Layer 7 of a small transformer language model trained on English Wikipedia (20 layers, counted from 0, width 96).
A neuron's activation on a vector x is GELU(weights . x + bias), where the dot is the dot product.
The model reads these tokens: "iv" "or" "ce" "," " but" " N" "aly" " w" "ished" " to" " use" " the" " c" "ourt" " system" "," " as" " she"

The vector x that enters this layer's MLP at each token. A number n stands for n times 0.058.
0 "iv": 14 16 -22 10 2 4 16 2 2 -4 20 -32 5 -10 -20 -1 6 7 -37 5 32 -11 2 -2 11 -13 13 11 -3 5 -27 -29 6 -13 3 9 -25 13 38 -25 0 -13 -1 -33 1 -4 -4 37 -11 2 -8 -16 -22 -12 2 6 -11 -2 5 -2 -7 -2 -17 -2 -18 19 -2 -28 4 35 -14 4 22 -12 37 -26 59 6 -13 0 -3 -2 33 -32 6 11 7 3 -16 0 6 18 24 -6 -8 7
1 "or": 20 14 6 4 -13 0 18 -9 32 0 17 -33 21 -2 10 12 -2 11 -43 -17 33 -21 -4 -22 6 -8 6 15 -17 16 -13 -2 -18 -13 2 -2 -42 7 33 -20 -14 -19 7 3 9 8 -26 15 -3 -20 -4 -19 2 -9 14 -7 7 16 4 -17 -18 -1 -1 13 5 35 -8 -16 22 26 21 -22 -7 -15 25 10 51 -16 4 -4 5 -11 9 -35 7 -3 -6 -20 -10 4 6 -10 9 2 -5 -3
2 "ce": 24 19 -4 7 -11 4 -3 5 14 -4 17 -6 11 7 -2 2 -21 -4 -43 -15 32 -6 7 7 1 -14 10 -4 -21 14 -11 14 -13 20 -18 0 -47 -6 28 -17 6 -24 3 -46 -7 10 -10 -21 3 2 -14 -22 -4 -21 -8 -30 -14 23 7 2 0 -3 -14 -1 8 28 4 -15 48 28 14 -16 -3 -13 34 -22 2 -12 11 -7 21 8 17 -31 11 40 -2 10 -11 -1 5 8 0 6 14 -17
3 ",": 8 10 -6 16 1 3 -18 4 6 -1 16 -2 29 -8 -15 3 -2 17 -38 -21 11 5 15 5 12 -12 8 5 0 11 -15 -9 -12 -11 9 -2 -27 20 34 -19 1 4 4 -8 5 -4 -2 -1 -12 2 15 -11 -12 -14 -5 -14 -2 -11 -10 8 8 2 5 12 -5 38 3 -12 35 18 -2 -10 -34 7 33 -92 26 4 -3 -11 20 12 12 -48 17 5 10 -8 -5 -4 0 4 -10 -8 3 -6
4 " but": 22 10 13 21 -7 -3 15 -9 13 15 13 -17 33 -2 -17 30 -21 31 -33 -10 -7 -9 4 -3 -4 -18 -4 -11 -16 -11 0 4 12 10 14 -4 -44 37 32 -14 -18 11 -8 -7 -1 9 -7 -1 -18 2 -21 -4 -14 -9 13 -26 -29 -24 -6 6 -5 9 -10 11 3 36 17 18 44 13 -3 -4 -21 -31 30 -49 19 -3 1 -24 40 -4 -17 -34 -2 17 -5 0 16 -3 9 8 7 2 -2 -2
5 " N": -24 23 1 5 8 0 21 -9 7 12 28 -3 28 5 8 4 -32 1 -23 -23 -6 -20 -11 -33 -2 -28 -14 19 26 -20 -18 -1 2 6 12 3 -14 14 65 -4 -26 -6 9 -1 -11 5 -13 39 -24 -9 8 -35 15 -17 -3 -1 -24 22 -2 13 -16 0 8 8 -5 50 -4 18 21 11 -15 -18 -27 -15 16 1 15 5 2 1 0 -3 23 -37 21 -6 1 -15 12 -4 -2 1 -8 5 10 -15
6 "aly": 13 9 4 25 20 5 -3 24 11 5 11 -21 18 -9 4 -18 -25 4 -61 -21 28 -4 14 -12 3 -21 4 4 -23 -5 -8 -1 11 20 6 9 -41 1 11 -2 -11 -33 15 -33 -21 19 -7 -12 -9 -13 2 8 -16 10 -1 -20 -10 8 -4 -8 -7 -1 -17 8 15 28 1 -4 37 15 2 -1 -20 -21 29 14 -4 3 21 -11 9 28 16 -9 -3 2 -19 -25 20 11 14 2 -21 -32 21 -8
7 " w": -4 -9 -5 25 1 21 -3 -6 -23 14 23 -22 35 -8 3 12 -19 2 -25 28 -2 -39 -7 1 -30 -5 23 8 0 -14 -15 -2 -6 12 -29 33 -30 42 29 5 -16 14 12 -27 0 -3 -23 0 -11 34 -5 -19 -7 8 4 -26 -14 0 -19 20 -28 -9 -10 -9 -7 31 2 6 28 0 9 3 -13 17 19 -17 14 7 -3 -24 25 -4 -13 -36 14 -33 19 0 0 5 29 17 -32 34 8 -11
8 "ished": -20 -21 -14 11 15 26 33 -8 12 -13 18 1 29 20 2 0 -13 21 -37 8 20 -18 4 20 19 -15 -1 5 -5 9 -7 4 -11 -9 -1 2 -57 14 -10 -3 -20 12 -6 -19 2 -13 -8 -16 4 2 7 -15 -10 -10 -7 -24 -7 -16 -12 -4 -2 -12 -4 -2 8 55 -3 46 64 4 -8 -1 -21 -24 27 -27 -1 -21 18 1 17 -1 16 -8 20 -8 14 0 -20 -3 9 11 -12 -3 -6 0
9 " to": -1 -11 2 19 4 -16 -2 -3 26 9 29 -9 35 1 -14 -18 -14 2 -20 -3 5 -16 -15 -6 12 12 11 22 8 13 -20 8 -4 28 -31 -8 -35 16 13 -16 -4 6 -4 9 -3 -4 -8 15 7 -9 -16 -13 3 10 28 -7 -21 -7 -14 1 -1 8 1 11 6 45 -11 1 40 18 -12 -5 -30 -11 20 -65 15 -17 32 -37 27 11 -25 -19 -12 -8 24 25 -5 -2 3 19 -2 -27 -12 -12
10 " use": 6 18 -4 3 -31 10 13 -26 14 0 15 -18 28 -14 6 25 -2 -14 -23 -26 8 -18 -5 -22 -22 -14 15 -4 11 0 2 14 5 -14 -2 13 -57 11 9 -19 -20 -9 7 -39 -8 -11 -6 -18 11 9 30 5 -26 -8 3 -21 -19 14 3 18 -25 7 -34 -1 14 43 8 5 42 -4 4 -21 -9 15 17 -8 3 3 17 -18 36 15 10 -17 8 19 -2 35 -7 -18 23 2 1 3 31 4
11 " the": 3 14 11 2 4 -5 21 -2 2 -3 27 -6 29 1 -27 -7 -2 -3 -38 15 -8 -21 10 -4 8 -14 -15 9 -7 22 -16 -13 25 12 -17 10 -27 4 44 8 -9 -5 -8 -18 6 -2 0 -6 1 2 -26 1 8 -35 45 -11 -18 4 -7 -5 -18 3 -9 -5 -14 38 17 -11 53 5 8 -7 -24 -20 14 -66 17 -2 11 -11 33 -17 1 2 26 -17 -15 7 1 -2 4 4 11 -14 20 1
12 " c": 10 6 -11 7 18 16 -3 -11 -6 21 10 5 30 -14 9 10 -38 -4 -19 12 0 -10 -4 3 18 -23 9 7 -14 -11 -16 -1 3 -7 3 11 1 20 27 13 -5 -50 -1 -30 -5 -1 -18 -22 12 12 -10 -30 8 7 23 -26 -56 10 3 -19 -13 1 2 6 -11 46 3 -38 52 10 8 -15 -6 20 17 -26 -12 22 13 -16 42 -21 4 -30 16 -7 30 -5 -9 8 31 -8 -22 7 -16 -9
13 "ourt": 4 8 -12 6 6 -12 29 3 29 -6 3 -15 10 -16 24 18 -10 12 -35 -23 16 -21 4 21 9 5 -10 -8 -22 -6 16 12 -8 7 -3 1 -52 7 9 -2 -4 -30 -21 -34 -13 5 -3 -10 -4 7 -12 -17 -34 -16 -3 -31 -25 8 -4 -16 -3 10 -10 10 8 43 7 19 62 22 19 -37 1 9 8 -7 -2 -39 18 -26 29 11 33 -18 37 -2 12 30 -1 3 -13 -1 2 7 14 -1
14 " system": 19 5 -30 7 -11 0 36 27 16 24 0 -3 19 -22 0 11 -22 33 -21 -37 19 5 -12 -15 -20 -14 -2 -1 3 -16 4 6 3 -2 -1 2 -49 10 9 -8 -3 -15 -13 -10 -20 -18 -16 23 -32 6 19 -20 -21 -17 5 -26 -30 17 15 3 -25 -12 -14 16 11 30 4 -11 47 6 -11 -12 -16 23 4 -2 -4 10 14 -6 43 -2 16 -5 38 1 1 7 -6 0 19 -13 -23 -3 42 13
15 ",": 9 11 -4 15 7 -1 -25 6 9 4 13 7 26 0 -7 14 -8 10 -38 -25 7 6 15 -3 9 -9 5 6 3 15 -11 -5 -11 -9 16 -7 -30 30 24 -17 1 3 0 -12 1 -9 -3 -3 -12 -3 20 -2 -7 -19 -8 -10 -10 -11 -2 11 3 -1 12 14 -2 44 7 -7 33 8 0 -11 -38 21 19 -95 20 1 -2 -19 25 16 11 -37 21 -4 10 -9 -1 -1 2 -1 -23 -9 1 -10
16 " as": 18 -13 21 3 1 -19 -11 12 17 12 14 4 31 15 5 4 -25 2 -17 -39 6 -2 -20 -6 -4 -17 7 0 -19 13 -14 -2 26 -3 12 -10 -49 9 22 -8 -12 27 0 -3 -7 -15 6 -2 0 4 -22 2 -6 -12 8 -5 -22 -5 7 11 10 -5 -14 2 0 62 9 -19 49 -3 11 9 -13 -7 20 -58 33 -10 22 -17 33 -1 -4 -25 -11 1 -1 4 8 -6 14 -4 30 -26 -16 -10
17 " she": 18 -2 5 21 3 -2 4 0 7 17 1 11 17 -17 5 17 -14 3 -55 -40 -2 -13 10 35 -32 -20 2 17 5 -40 -3 5 15 31 -3 27 -35 36 22 2 5 -2 -5 -8 -2 -13 -2 -18 -1 31 -27 -1 -9 -4 17 -5 -3 -3 -14 14 -20 7 -16 19 -5 37 -5 29 55 9 15 -14 -19 -31 8 -16 12 -3 -6 -44 26 -2 -3 -5 -16 -15 -10 7 14 -3 -1 10 -28 5 13 -15

Each question shows the input weights of one neuron of the MLP. A number n stands for n times 0.0062.

n360 (bias -0.040): 12 2 -2 -7 -1 -11 -32 5 24 -7 -48 23 -10 -15 -33 -2 -7 -12 7 -2 -7 13 20 5 -17 2 6 -24 15 -4 14 14 -2 -10 13 4 -13 33 1 0 13 -7 19 3 -11 -21 28 -10 -33 6 -17 24 2 28 6 24 -1 18 27 -2 -12 -2 2 32 -3 1 -37 1 3 25 -3 20 28 16 -6 3 -13 -1 -41 -19 4 -19 12 22 42 -25 -51 10 51 6 -65 -6 -6 36 -6 -18
Which token does this neuron like most? 17 " she"

n165 (bias -0.016): 14 -7 15 -41 10 2 -21 -5 12 -1 18 8 1 -29 1 12 8 -1 10 22 14 -1 -19 38 2 -16 24 -40 13 -6 3 -6 -3 -10 49 -30 -13 -21 -2 19 18 -9 28 -24 38 36 -2 8 -15 15 -48 12 4 21 5 -17 32 25 7 -4 -1 -6 -14 -6 -4 12 -10 2 -11 9 49 -26 15 -3 -3 17 -19 16 -26 40 -11 -33 11 -11 7 -7 -19 -23 -22 -2 -9 -38 -10 10 22 -2
On which three tokens does it fire most, strongest first? 1 "or", 2 "ce", 12 " c"

n324 (bias -0.044): -20 23 -25 -47 -7 0 -26 -13 32 -50 23 12 -6 32 -2 10 -21 1 -6 -4 19 25 46 6 2 -1 -13 -32 -1 -2 -2 -23 -1 -24 40 10 -18 -50 -30 4 13 2 40 -9 -9 -3 13 -4 -20 -13 -41 24 11 20 -10 -3 9 12 7 -4 1 -26 3 22 15 -15 -5 5 3 16 -23 45 6 -14 -25 14 1 8 -4 -2 27 -10 -24 4 13 14 5 -1 8 1 22 -1 2 36 24 -4
Which token does this neuron like most? 2 "ce"

n243 (bias -0.016): 6 -15 -14 -11 4 -11 -25 7 -9 8 17 22 -11 1 13 -2 1 -13 -4 30 15 10 33 -14 -2 -24 1 -38 -27 26 -20 -8 1 9 16 26 -9 -19 -10 5 -29 50 -18 12 33 27 -21 -27 22 -19 -6 48 -22 17 -31 2 7 -15 -22 8 11 5 -5 8 -12 15 -42 -16 -28 1 -34 36 -1 -32 -9 -8 5 -10 -22 -1 -9 4 -33 -11 -8 29 27 5 31 18 -2 10 23 4 12 46
Which token does this neuron like most? 16 " as"

n383 (bias -0.064): -27 20 -23 29 16 -12 -19 18 7 -1 15 -1 -12 -8 5 -12 -2 -43 14 15 7 1 21 -28 -17 -27 -22 -15 39 4 -25 31 -5 -1 -13 18 -20 -1 -6 11 10 9 -13 -27 6 -1 14 -31 -34 -42 4 -9 13 32 -18 13 -1 -1 52 7 -22 -4 -2 6 -4 2 -16 9 -21 -6 -15 5 24 23 4 -17 -5 -1 17 -22 4 2 5 3 8 -26 18 14 14 -5 7 2 19 20 13 -11
On which two tokens does it fire most, strongest first? 10 " use", 7 " w"

n322 (bias -0.062): -2 16 -6 9 -16 3 -3 1 -1 -9 40 19 32 -17 -4 37 45 14 21 -3 -2 0 -17 43 -13 13 0 -47 -10 19 -8 -40 16 -28 68 -17 8 -16 -39 -27 -5 -6 10 29 53 27 -46 -14 -13 -10 -16 46 14 -16 -9 -4 15 -4 28 -12 -4 19 1 -20 -9 -17 -3 8 9 15 -1 -30 -3 14 -14 -8 -36 -17 9 22 19 -5 -17 -24 -25 9 -1 24 -36 -34 -20 -13 4 15 -1 28
Which token does this neuron like most? 10 " use"

n272 (bias -0.065): -12 -21 19 -17 -4 25 8 -6 -8 -23 -7 -48 13 25 21 -11 -13 -13 29 -14 3 -9 -37 5 5 4 33 2 2 14 3 32 -23 -33 14 24 12 -4 -37 -11 1 -22 -1 50 13 -14 -7 36 -4 -10 -26 9 10 14 -7 10 46 -13 19 -18 1 15 -22 -14 -28 -5 2 -49 -22 -4 4 8 43 -4 9 25 17 15 23 50 -1 3 -51 -16 18 8 7 -10 -13 -14 13 43 -35 -3 11 7
Which token does this neuron like most? 1 "or"

n257 (bias -0.033): -13 -6 -26 -17 -1 27 17 -4 14 28 9 -10 10 -1 -10 -34 10 6 1 13 -18 -1 -21 -2 -20 -64 16 -27 52 29 -18 -12 -14 -17 -11 -18 3 13 -6 -7 17 14 28 -1 14 -32 -18 -16 9 10 26 2 -11 -7 -7 33 6 14 -1 28 22 -11 9 -39 -19 4 -4 -9 -42 -2 15 -4 9 22 -5 32 4 6 7 15 29 -12 1 2 -1 -13 21 1 -27 -3 -1 -29 47 61 14 2
On which three tokens does it fire most, strongest first? 7 " w", 10 " use", 0 "iv"

n220 (bias -0.033): -26 2 14 -22 -39 -13 -8 17 2 -6 9 7 10 -5 -21 2 1 14 -20 6 11 -7 1 7 -4 -24 -3 3 56 -21 20 17 0 -22 32 -31 -11 24 -13 23 3 15 -4 36 -13 -34 3 8 0 31 -13 7 8 10 15 0 49 -8 11 16 -15 -12 4 -24 20 -6 -15 0 8 9 -9 -23 13 21 -20 13 -12 -11 -9 4 -1 8 14 -4 8 -18 -36 -39 4 0 -40 12 23 14 -10 -15
On which two tokens does it fire most, strongest first? 17 " she", 5 " N"

n223 (bias -0.073): -7 7 -7 15 13 23 13 8 25 -26 12 -5 15 -51 -10 13 36 5 -1 27 -53 30 20 1 -59 34 68 19 -9 -36 -7 21 8 -1 -16 15 1 1 -27 -11 27 -26 -23 5 -3 18 5 18 13 -13 -24 -3 -6 8 7 19 42 9 22 28 19 1 5 1 -21 -4 -57 -11 4 -10 18 66 11 -59 -7 -10 3 -1 5 14 -7 -41 -10 70 15 10 -4 -35 6 8 24 -24 -9 -31 -21 -22
Which token does this neuron like most? 17 " she"

n350 (bias -0.059): 14 -1 -9 -15 4 24 -33 -13 3 -45 33 21 41 -13 -13 -24 2 28 31 -4 -3 6 -18 -2 -27 9 10 -17 30 -10 -26 -15 -17 -45 20 -1 26 -19 -20 13 17 -7 -5 8 1 -13 15 2 6 14 -17 36 2 -10 1 28 25 6 2 8 -6 3 29 -4 -17 -31 -12 -30 5 1 5 35 29 7 1 -28 21 25 -19 7 1 4 -36 -2 12 29 21 11 2 -33 -18 25 18 -41 14 -19
On which token does it fire most, and how strongly? 3 ",", at about 0.32

n239 (bias -0.094): -17 55 10 13 -18 -10 14 -23 24 13 -16 -4 7 -34 14 13 1 -23 21 -30 26 11 -8 -18 -16 4 11 14 10 14 4 24 -10 -23 34 16 29 -28 -16 -22 -13 -38 -6 -12 -21 18 -17 12 5 -15 -12 -7 -18 20 -29 39 13 -17 21 6 18 35 -3 11 -7 6 -6 38 -4 -14 -44 4 16 -25 -4 11 -44 -28 1 1 7 -12 4 7 -2 9 -3 -9 -5 7 15 39 38 17 34 -39
On which three tokens does it fire most, strongest first? 10 " use", 5 " N", 13 "ourt"

n95 (bias -0.069): -2 35 -9 -17 4 28 17 -10 3 -4 -5 -40 -1 21 -21 29 32 -11 -17 13 18 3 21 21 15 -13 13 -2 -8 -22 1 -28 -27 1 6 4 -3 -33 -39 15 26 2 -11 3 11 43 -3 18 18 -35 -1 -29 -20 1 21 13 25 -6 22 -3 25 -12 14 6 12 3 -18 -12 1 19 7 -23 -1 -23 4 24 -56 18 -17 59 24 -20 -16 21 2 7 -18 -17 19 5 6 -7 2 -5 -28 -8
Which token does this neuron like most? 1 "or"

n11 (bias -0.042): 44 -11 -12 12 -4 26 -28 3 -2 20 11 -12 7 -1 -6 1 47 -5 19 -17 19 -4 -15 -3 20 -20 -39 2 23 50 7 -12 -13 -32 -12 21 6 25 -3 31 15 10 -1 29 5 -1 -50 62 -4 -14 15 -15 -1 13 -15 22 5 24 -5 -5 -34 7 11 -17 7 -8 -19 -27 -23 -8 -17 5 17 31 -18 8 4 -7 -22 -8 -26 -17 -49 17 -10 -48 -18 11 25 1 -27 10 38 -2 -7 44
On which two tokens does it fire most, strongest first? 1 "or", 0 "iv"

n111 (bias -0.059): -40 6 -12 -22 3 10 8 -13 7 14 -18 -7 2 4 -30 -22 28 -30 6 -18 15 30 9 -24 26 -2 -1 -9 4 -2 5 -18 -9 2 5 22 -5 24 15 28 1 35 -30 -69 12 12 19 -30 28 -20 -11 -16 -2 2 -16 19 9 -9 40 16 2 -26 11 -6 9 22 -26 1 -9 -19 -11 33 9 1 1 -7 8 -16 -6 19 9 22 -14 21 36 17 -14 -14 5 11 -9 15 -16 -23 3 39
Which token does this neuron like most? 8 "ished"

n117 (bias -0.073): -6 -13 -10 23 14 -11 -41 -2 -5 19 6 29 -18 -17 -29 2 29 57 1 -7 -17 4 -4 6 10 24 1 52 19 8 14 -64 7 12 -14 1 -17 -11 7 -9 42 -6 0 12 12 18 -28 34 7 8 -4 -16 -12 -8 -17 -32 -16 15 1 -19 0 -5 8 -38 -32 -20 -7 14 19 -1 -19 -6 17 10 20 23 -44 -9 -16 27 -12 -26 -11 10 -22 -14 -7 14 2 23 -14 37 32 23 -2 -9
On which token does it fire most, and how strongly? 0 "iv", at about 0.29

n43 (bias -0.065): 21 14 -37 -15 -27 23 21 5 1 -9 -7 2 4 21 19 -37 -7 -25 6 14 -1 2 25 26 -23 -4 -25 8 12 36 -32 33 -14 14 15 -1 -2 -1 -22 -11 10 -4 -34 -14 -35 -22 -7 33 7 -8 -13 -19 -22 21 -3 10 -30 20 18 28 1 -2 -14 -6 -2 -20 18 -43 -31 -4 19 -22 10 27 -19 33 -8 -16 -12 27 5 15 -8 -2 -2 -20 35 -7 -16 12 12 30 10 45 8 -7
On which token does it fire most, and how strongly? 14 " system", at about 0.39

n1 (bias -0.050): -20 -57 -10 -15 -2 -14 -14 1 9 6 43 15 -10 -1 -29 20 8 5 -19 -3 0 -2 35 23 -39 -29 22 -46 -2 11 -28 26 -16 -7 -8 -9 -19 -29 5 18 -4 35 -25 28 3 47 10 18 -5 -12 -14 10 -14 30 12 -12 -1 -17 36 -9 44 4 27 21 -20 -5 -19 -7 -1 7 -1 17 13 6 -23 13 12 -17 15 -2 18 -13 -25 2 33 -16 21 1 -8 24 -4 37 10 -10 -4 -11
On which three tokens does it fire most, strongest first? 9 " to", 16 " as", 8 "ished"

n75 (bias -0.063): -25 11 -4 -8 -17 6 17 -17 6 -6 -19 20 15 11 7 -6 -1 4 0 -15 -3 17 -2 0 20 6 0 -17 14 18 3 -12 -21 9 28 14 -24 -34 -12 52 3 2 -18 -25 -6 35 44 22 21 13 -43 -5 -30 4 -9 -21 2 2 16 6 3 -13 9 8 5 -8 3 -22 -17 25 -18 34 -21 19 -9 4 -17 -21 -6 3 -11 19 2 2 -3 8 -8 -41 -23 -7 0 13 21 32 4 -6
On which two tokens does it fire most, strongest first? 2 "ce", 13 "ourt"